Layer 2 of a small transformer language model trained on English Wikipedia (10 layers, counted from 0, width 96).
A neuron adds its activation times its output weights to the MLP's output. To switch it off is to set its activation to zero at one token and run the rest of the model.

Output weights of the MLP neurons that the questions are about. A number n stands for (n - 500) times 0.00098.
n14: 496,462,608,300,510,398,426,440,497,597,558,774,717,577,433,358,630,657,469,397,466,554,612,445,641,592,585,400,511,566,400,539,535,572,416,598,308,556,281,421,743,504,501,352,777,452,487,515,491,455,562,364,656,467,527,540,606,480,510,482,386,572,390,387,441,505,281,509,326,318,356,446,689,361,395,627,438,523,416,463,534,385,335,493,636,453,613,577,652,483,414,521,660,569,438,437
n40: 576,436,670,592,362,322,753,666,504,620,585,476,556,432,539,322,566,504,558,512,549,671,577,476,233,379,534,500,424,668,553,398,515,364,454,443,385,410,480,577,390,418,432,562,704,316,449,293,392,591,532,500,495,405,570,589,493,275,518,425,475,697,461,600,669,594,430,612,629,509,405,654,429,382,496,595,532,438,395,697,511,501,380,408,329,761,591,420,492,489,352,531,654,492,545,508
n51: 469,580,678,400,581,526,496,404,614,432,574,367,507,463,281,535,524,533,551,449,594,427,712,499,251,439,560,498,578,593,599,674,632,488,441,486,534,502,528,597,334,334,341,602,415,429,412,486,523,476,383,457,598,523,523,392,498,514,654,562,425,414,607,610,350,391,542,553,334,494,670,558,752,365,617,608,519,765,490,426,447,514,567,595,548,392,474,753,562,417,581,539,530,439,316,506
n59: 626,248,332,492,538,575,408,527,403,469,385,651,691,430,420,464,568,697,343,571,569,522,530,589,558,552,634,323,328,580,472,514,553,531,558,370,403,337,443,508,551,505,420,629,446,453,627,376,404,581,361,597,473,492,459,543,365,388,578,542,439,625,526,573,466,513,479,515,591,453,411,371,425,457,458,429,440,451,558,549,549,502,440,465,493,570,794,296,412,553,508,428,630,431,598,618
n68: 749,266,312,258,536,724,455,572,671,478,489,410,520,617,653,365,522,506,447,735,335,569,376,549,450,390,368,531,527,475,486,599,235,508,369,379,433,450,569,546,451,592,553,494,410,425,526,332,545,652,391,492,434,530,288,410,535,485,400,630,622,582,460,551,594,336,478,559,486,473,545,643,782,608,418,502,523,584,358,358,435,584,470,585,489,590,574,234,631,575,544,508,635,518,568,620
n96: 356,419,597,319,638,530,424,440,535,429,649,573,551,465,514,731,483,320,319,433,591,460,446,557,409,619,511,560,589,391,491,559,497,333,432,400,533,504,364,544,482,544,587,539,396,581,383,357,432,422,734,579,473,617,578,528,627,492,373,494,403,331,560,299,288,300,496,509,418,556,540,290,633,639,483,265,619,385,601,576,456,435,410,548,411,435,286,510,531,399,366,639,585,345,548,439
n102: 449,556,308,854,486,539,460,361,547,517,510,508,573,486,387,628,621,453,341,605,699,462,561,518,598,468,576,504,217,443,418,191,413,592,372,566,360,341,591,498,515,448,465,515,330,732,612,510,514,548,782,438,437,573,554,555,383,571,433,489,483,488,410,449,411,549,386,334,620,588,476,401,558,545,433,545,458,511,379,343,415,478,438,443,590,637,287,431,484,482,519,582,449,540,442,575
n136: 589,587,332,537,493,453,604,445,564,484,549,306,497,482,623,387,434,382,422,419,498,584,632,484,448,517,519,522,250,323,576,620,468,494,435,491,487,406,540,463,504,446,456,344,502,550,461,712,563,288,802,389,345,497,404,484,582,437,309,522,517,656,377,607,398,573,532,543,432,446,589,613,328,567,680,379,639,644,515,451,376,435,478,477,309,213,469,462,457,598,364,481,710,559,490,510
n145: 611,321,583,296,568,634,653,435,565,380,298,588,638,480,442,471,601,352,518,511,615,533,423,593,319,557,617,549,563,447,626,678,405,392,664,546,483,409,497,527,534,271,585,509,537,381,511,419,400,615,352,360,499,245,552,659,325,550,537,563,448,594,377,662,371,721,487,560,475,498,279,513,495,504,592,404,628,309,586,415,493,512,482,509,548,553,463,509,453,293,480,407,544,774,435,402
n150: 510,454,380,474,512,533,585,430,594,498,405,519,379,624,487,514,330,407,760,718,498,519,452,606,554,690,520,505,486,566,480,441,646,491,620,395,466,644,613,402,324,663,709,481,607,528,589,421,510,654,533,499,586,555,658,492,482,741,666,604,427,437,339,406,266,594,691,485,482,692,456,639,688,498,453,467,385,449,373,716,357,482,585,706,436,543,517,595,348,415,533,463,197,437,577,575
n154: 114,498,456,440,682,586,638,451,636,467,397,551,406,702,505,477,478,469,386,491,519,422,620,344,596,407,621,425,603,502,487,237,170,370,567,492,538,641,533,647,489,525,565,407,496,802,570,550,612,450,483,461,524,467,566,371,479,243,476,613,439,332,545,483,632,721,454,477,597,586,681,585,460,652,427,535,653,467,644,403,715,426,444,369,663,626,331,490,705,578,509,457,468,420,298,521
n155: 610,586,401,24,439,415,640,379,559,467,558,524,461,579,443,375,484,453,368,592,424,478,549,317,442,367,316,428,454,283,524,504,467,405,426,487,498,415,425,440,617,491,442,285,469,480,591,292,664,381,590,411,736,766,339,590,398,520,457,727,494,595,529,383,508,514,612,523,532,624,571,348,698,445,480,377,646,469,527,502,315,440,459,564,571,551,698,452,585,428,698,336,440,342,472,502
n176: 391,655,572,550,633,610,512,625,456,456,479,301,337,520,577,534,615,518,627,602,515,659,635,635,373,486,619,584,605,449,560,701,477,307,517,366,332,574,462,729,476,347,769,463,524,616,628,604,606,583,474,640,338,474,491,464,497,467,452,422,534,608,561,421,340,548,503,423,524,444,415,649,500,642,525,509,563,573,587,499,473,580,589,384,353,607,287,509,500,588,582,674,274,654,479,378
n187: 628,500,422,385,613,528,404,470,630,385,529,545,373,515,645,474,479,362,643,576,677,362,575,485,521,477,550,518,574,678,478,441,330,564,444,334,506,375,434,540,581,496,325,706,647,578,479,500,621,667,407,479,301,267,516,437,522,537,542,540,503,553,461,496,531,463,371,381,455,557,636,575,572,530,473,606,619,564,729,245,652,603,478,638,495,367,524,370,602,326,455,706,680,573,488,352
n229: 742,329,668,519,469,530,596,552,684,559,310,527,673,545,572,606,429,410,417,584,453,486,334,784,464,456,619,613,130,516,571,451,629,407,482,576,515,438,618,646,413,380,590,712,394,566,479,367,617,509,366,613,354,239,423,628,377,584,614,719,539,509,479,284,396,431,498,461,516,477,604,492,634,517,618,665,462,455,387,529,658,546,401,434,478,426,299,508,513,559,339,580,515,588,541,463
n237: 541,492,384,658,633,467,429,263,537,653,439,656,494,358,459,632,525,561,786,432,696,461,475,462,268,544,491,344,532,372,663,369,519,570,365,326,520,495,464,590,447,595,731,438,589,555,423,391,578,558,523,382,431,682,488,562,609,350,626,499,347,752,335,597,423,591,470,520,469,371,393,584,325,523,417,505,702,586,498,593,465,439,481,667,682,775,551,532,666,560,525,443,408,470,542,431

Each question names a token from some text and the token that comes next. It shows the activations a of the neurons there, in the order above. A number n stands for (n - 500) times 0.0061.

Then comes g, the gradient of the next token's log-probability with respect to the MLP's output, scaled to length 1. A neuron's effect is roughly proportional to its activation times (output weights . g). A number n stands for (n - 500) times 0.00084.

" S", then "m"
a: 519,490,499,535,499,478,495,489,568,505,517,500,502,596,539,505
g: 348,305,555,578,532,459,472,474,456,529,456,602,583,559,758,282,586,467,494,538,491,492,384,326,587,597,456,455,467,397,522,367,483,588,512,531,330,576,412,557,452,601,707,517,649,547,552,617,546,512,573,659,484,339,720,261,463,472,515,692,297,422,343,611,244,599,443,417,502,508,417,871,786,459,610,500,517,652,464,532,423,717,348,610,327,376,667,405,407,516,613,396,710,483,484,254
Which neuron, switched off, lowers the next token's probability most? n187

" ch", then "ie"
a: 498,492,478,491,558,555,510,473,513,493,527,515,509,504,483,469
g: 499,302,573,410,793,342,459,639,462,410,543,462,568,329,312,299,494,334,375,600,541,508,488,163,364,520,526,572,425,431,668,449,461,573,541,175,518,498,423,387,539,638,584,462,273,418,461,453,491,468,509,579,542,736,486,581,401,465,543,576,383,467,442,490,699,668,377,648,802,623,531,499,558,332,396,385,520,403,509,493,354,549,218,694,480,342,517,649,368,340,436,587,493,557,636,482
Which neuron, switched off, lowers the next token's probability most? n96

" m", then "emb"
a: 492,497,497,500,496,548,499,484,565,500,494,493,514,495,489,497
g: 439,339,630,548,559,252,531,342,386,412,546,343,595,403,505,561,513,281,637,328,362,798,661,252,493,525,422,395,479,611,201,438,598,799,413,573,518,631,549,531,536,474,614,285,628,472,722,418,401,504,505,660,562,645,516,506,505,543,481,555,545,637,515,394,559,558,616,645,362,509,533,715,523,225,424,351,473,513,533,504,360,603,590,467,642,497,386,621,309,568,391,685,353,401,413,506
Which neuron, switched off, raises the next token's probability most? n145

"at", then "ute"
a: 471,471,482,523,263,454,501,503,517,492,549,502,525,515,499,588
g: 376,409,697,631,419,466,450,424,489,483,348,520,392,613,578,606,296,534,181,441,671,631,424,511,379,555,476,195,589,414,644,590,398,337,649,497,517,149,317,462,619,409,529,586,400,666,700,519,450,491,525,403,635,430,606,446,712,600,509,631,308,697,394,588,449,407,251,555,461,398,396,333,596,500,515,288,400,478,506,505,637,626,527,368,462,507,537,430,374,479,478,342,518,601,703,606
Which neuron, switched off, raises the next token's probability most? n96

"e", then "en"
a: 471,486,796,534,552,471,483,504,514,557,571,451,506,434,580,493
g: 464,395,498,352,440,693,459,359,567,422,485,482,730,534,316,334,664,465,658,490,360,481,664,450,542,321,483,620,588,326,418,588,549,340,388,468,528,454,500,629,350,565,418,353,612,535,659,314,380,490,657,485,686,500,363,543,297,466,652,608,671,368,496,622,501,380,564,678,409,481,396,575,715,694,580,527,669,486,513,384,177,376,381,583,456,532,305,713,433,634,350,650,410,412,627,679
Which neuron, switched off, lowers the next token's probability most? n51

" W", then "ir"
a: 508,475,513,496,481,487,502,500,554,521,495,500,529,520,521,513
g: 468,557,467,520,540,458,757,427,426,417,410,708,499,661,540,449,519,588,532,680,323,586,496,608,463,469,364,452,343,561,351,705,554,513,433,526,542,507,531,422,602,518,371,495,540,261,499,388,645,443,421,520,350,235,764,644,578,729,376,543,674,340,440,674,526,818,547,502,764,314,311,679,496,460,651,533,708,482,422,285,266,611,490,519,436,376,449,469,581,527,476,594,591,596,368,497
Which neuron, switched off, lowers the next token's probability most? n145

"K", then ")\n"
a: 468,438,508,390,496,491,505,503,500,505,470,499,499,523,519,502
g: 419,566,549,649,702,369,601,567,712,435,482,640,441,571,749,574,404,419,455,274,509,615,547,429,368,340,330,344,607,414,603,446,686,676,439,515,531,560,496,422,431,647,125,609,538,610,394,598,538,533,661,570,581,618,542,494,441,316,534,452,379,557,661,632,597,553,657,456,607,740,500,502,495,305,743,488,328,646,550,678,654,491,392,551,525,715,523,435,329,444,408,454,335,477,710,495
Which neuron, switched off, raises the next token's probability most? n40

"il", then "es"
a: 485,495,517,519,482,502,491,525,494,172,436,524,445,500,491,499
g: 444,578,607,504,419,249,390,473,304,696,376,601,709,483,636,393,373,467,526,595,642,639,517,662,577,496,457,778,585,359,665,558,515,442,548,215,568,558,569,238,393,502,416,456,609,532,598,575,316,524,585,590,405,515,733,517,575,473,415,486,262,543,611,334,477,556,499,485,729,237,377,474,627,467,572,276,491,445,582,327,540,730,396,532,519,412,557,753,388,505,392,432,466,510,353,388
Which neuron, switched off, lowers the next token's probability most? n154

"er", then "d"
a: 508,478,499,544,509,514,523,473,515,508,520,508,528,499,509,529
g: 497,661,493,353,541,624,532,674,478,582,428,599,573,644,410,347,739,193,660,560,484,475,524,283,712,438,514,437,533,415,376,456,477,340,418,685,666,406,639,644,322,307,504,690,502,505,647,492,474,598,574,439,593,406,662,278,621,612,524,526,461,435,444,493,638,451,345,686,531,684,489,460,783,418,566,335,430,544,651,496,257,532,446,628,415,443,645,446,334,695,432,568,515,388,422,705
Which neuron, switched off, raises the next token's probability most? n237

" includ", then "e"
a: 495,490,580,500,466,504,488,540,515,403,507,549,494,500,457,498
g: 381,571,250,540,564,540,437,327,644,404,682,513,264,461,461,415,473,687,361,626,578,521,466,728,597,653,652,470,631,300,616,648,637,491,359,281,515,340,675,511,286,454,223,525,670,497,621,416,367,547,355,464,556,429,526,426,348,507,306,528,497,340,409,375,474,384,452,513,461,569,585,709,315,453,482,448,430,389,318,435,649,476,525,557,761,635,558,594,495,484,716,285,577,540,564,533
Which neuron, switched off, raises the next token's probability most? n150

"fter", then " serv"
a: 445,551,513,499,503,431,499,517,517,521,479,500,496,536,486,481
g: 468,570,521,471,309,625,447,424,368,394,340,410,813,255,502,513,315,441,408,515,398,427,467,532,344,551,516,447,578,540,525,361,564,395,530,491,729,568,498,421,375,537,336,519,410,374,443,251,604,492,524,490,666,373,430,356,431,386,552,179,443,642,687,387,661,550,611,419,635,736,459,561,432,670,695,669,715,516,654,359,478,398,422,378,323,583,380,470,409,615,313,709,419,560,505,577
Which neuron, switched off, lowers the next token's probability most? n14

" o", then "pp"
a: 515,468,528,468,675,478,500,482,557,536,493,479,491,495,503,440
g: 475,439,500,643,442,304,758,371,497,463,413,807,602,518,530,446,565,317,612,266,425,552,333,447,449,644,566,523,550,638,202,620,553,597,558,725,646,571,367,332,356,240,280,667,430,403,448,391,569,417,549,545,329,425,518,318,569,445,529,434,357,696,319,398,459,424,590,576,646,540,435,393,395,345,724,532,553,539,284,490,531,511,368,512,578,520,616,523,374,519,668,624,404,616,479,556
Which neuron, switched off, raises the next token's probability most? n68

" Ar", then "ri"
a: 497,501,508,517,527,409,487,463,578,502,501,501,514,604,501,497
g: 526,392,568,422,632,276,436,469,487,449,442,323,451,685,600,546,514,422,422,500,685,702,552,328,564,291,541,490,518,505,585,648,371,350,661,244,498,286,549,350,406,636,750,504,625,314,464,537,468,634,463,408,651,548,344,560,388,482,245,529,558,507,481,452,423,647,736,317,404,555,483,603,646,807,444,492,626,439,535,341,630,534,416,464,445,757,449,451,519,596,467,330,413,565,290,659
Which neuron, switched off, lowers the next token's probability most? n145

"u", then "z"
a: 237,503,532,500,526,461,493,504,440,506,502,506,504,433,496,88
g: 433,381,474,536,453,580,246,526,456,672,464,570,622,482,693,503,488,308,461,415,388,230,474,492,637,474,429,367,420,550,531,695,425,350,514,556,322,671,634,324,534,240,492,435,380,445,403,670,427,379,432,537,570,445,222,528,900,541,394,539,586,469,551,450,541,635,587,647,373,393,547,570,457,627,583,427,337,553,566,572,490,494,504,551,683,505,730,297,281,364,651,414,291,429,489,395
Which neuron, switched off, lowers the next token's probability most? n237

"ld", then "on"
a: 497,491,524,500,478,978,498,483,596,507,538,474,475,407,978,447
g: 369,258,417,404,542,377,846,325,220,679,337,517,625,650,636,377,490,536,386,365,663,679,425,669,498,489,502,436,576,607,536,339,578,289,568,618,529,391,488,572,562,543,525,485,340,631,618,625,683,409,525,524,385,486,401,461,480,504,551,486,437,515,421,544,660,647,629,449,701,255,449,697,452,379,502,560,576,715,586,467,680,474,437,342,525,315,442,566,325,523,425,739,498,555,622,355
Which neuron, switched off, raises the next token's probability most? n96

"el", then " ann"
a: 589,501,513,483,490,504,494,951,508,543,520,521,457,407,482,509
g: 299,333,492,440,539,563,405,362,626,384,340,370,500,359,526,557,772,338,594,398,626,391,416,425,272,300,461,329,433,713,589,517,516,249,582,495,631,302,484,482,509,341,487,484,408,578,536,567,610,471,434,513,518,724,351,489,350,353,451,340,389,224,620,404,443,675,373,441,337,611,639,449,431,553,729,576,312,573,590,621,449,534,511,428,290,307,348,425,473,447,443,470,546,271,475,546
Which neuron, switched off, lowers the next token's probability most? n136

" K", then "aw"
a: 499,433,523,484,506,517,500,507,543,516,475,497,495,568,533,488
g: 524,310,609,548,332,775,446,393,607,608,642,493,625,582,435,362,469,570,670,453,534,445,541,404,602,483,547,557,497,263,425,488,352,556,536,310,674,574,552,478,622,688,638,510,272,600,349,391,446,683,599,417,675,327,402,264,501,597,774,497,552,578,434,320,373,354,245,566,476,440,655,603,400,621,433,381,476,537,629,492,504,674,654,534,593,321,631,479,617,361,578,502,274,368,381,604
Which neuron, switched off, lowers the next token's probability most? n40

" in", then " H"
a: 494,501,477,492,500,499,503,494,490,497,498,498,442,517,511,499
g: 666,648,454,481,323,375,528,405,520,566,485,569,389,308,457,599,484,863,454,454,422,657,442,475,614,620,616,601,413,716,611,329,589,549,475,587,408,613,537,687,582,605,497,800,538,513,432,337,513,571,477,580,407,407,483,600,620,701,488,502,551,682,562,432,386,384,328,399,275,533,421,427,447,458,486,598,388,441,566,440,539,503,363,565,324,377,536,404,625,610,484,400,975,297,592,555
Which neuron, switched off, lowers the next token's probability most? n176

"ull", then "an"
a: 378,501,516,523,422,488,499,508,513,675,490,580,505,559,576,482
g: 504,502,480,443,476,450,612,478,376,464,382,576,570,645,417,797,416,602,632,611,527,365,564,354,472,627,674,523,423,580,317,466,595,470,515,521,489,502,325,289,538,513,401,457,475,481,293,319,419,476,480,643,431,420,517,461,316,402,492,693,415,528,246,358,408,410,403,586,357,552,570,323,876,691,585,676,628,739,553,569,405,832,645,409,613,427,699,432,456,624,504,615,432,459,563,353
Which neuron, switched off, lowers the next token's probability most? n150

"l", then "in"
a: 215,537,521,471,504,514,501,505,500,553,498,478,606,502,496,502
g: 593,377,456,544,698,565,639,444,404,438,478,594,539,578,448,445,393,535,347,368,559,539,684,500,638,679,488,642,557,382,666,636,349,247,695,420,425,613,371,312,609,489,664,538,604,545,651,564,364,584,484,588,488,453,523,423,236,386,617,326,366,352,405,349,485,415,466,375,626,448,473,809,449,458,564,566,570,624,628,364,655,424,516,178,475,575,349,603,473,324,409,672,385,534,237,571
Which neuron, switched off, lowers the next token's probability most? n176

"iss", then "ent"
a: 473,833,513,591,506,509,437,546,502,307,560,537,542,558,490,463
g: 517,333,394,546,531,386,203,489,573,643,726,384,355,430,445,533,600,434,339,668,331,356,501,210,530,637,494,718,477,526,363,511,460,723,312,624,609,295,570,468,579,582,391,555,577,365,528,185,471,540,432,319,641,613,319,471,439,316,547,338,458,473,534,662,321,340,372,355,551,418,577,530,539,524,462,437,647,463,506,427,378,393,666,322,601,502,482,639,387,474,334,403,667,495,584,513
Which neuron, switched off, lowers the next token's probability most? n150

"ir", then "am"
a: 498,562,493,493,514,487,538,499,534,526,495,479,591,502,359,691
g: 544,558,604,627,458,448,691,262,600,485,600,395,621,624,455,337,707,691,700,611,616,518,557,453,575,538,382,343,596,532,477,530,583,446,687,142,597,435,498,731,522,614,369,467,511,581,449,460,546,560,516,572,656,420,269,652,447,500,622,373,374,395,642,176,565,404,481,566,237,571,437,749,476,474,491,428,688,605,420,508,461,444,651,547,406,556,488,616,439,476,527,286,361,566,268,546
Which neuron, switched off, lowers the next token's probability most? n237

"-", then "n"
a: 363,496,528,502,511,489,99,483,583,501,486,494,548,491,476,399
g: 394,355,441,481,600,565,719,504,353,689,490,414,496,435,699,351,329,736,513,506,344,547,498,273,759,421,453,478,598,368,504,482,351,423,421,480,443,518,254,659,448,417,586,502,616,470,418,391,367,546,550,464,658,466,859,582,616,466,361,351,605,321,515,659,450,466,607,590,454,689,610,809,449,611,632,516,459,362,482,544,324,282,431,359,577,602,726,472,532,483,453,376,565,408,593,464
Which neuron, switched off, lowers the next token's probability most? n102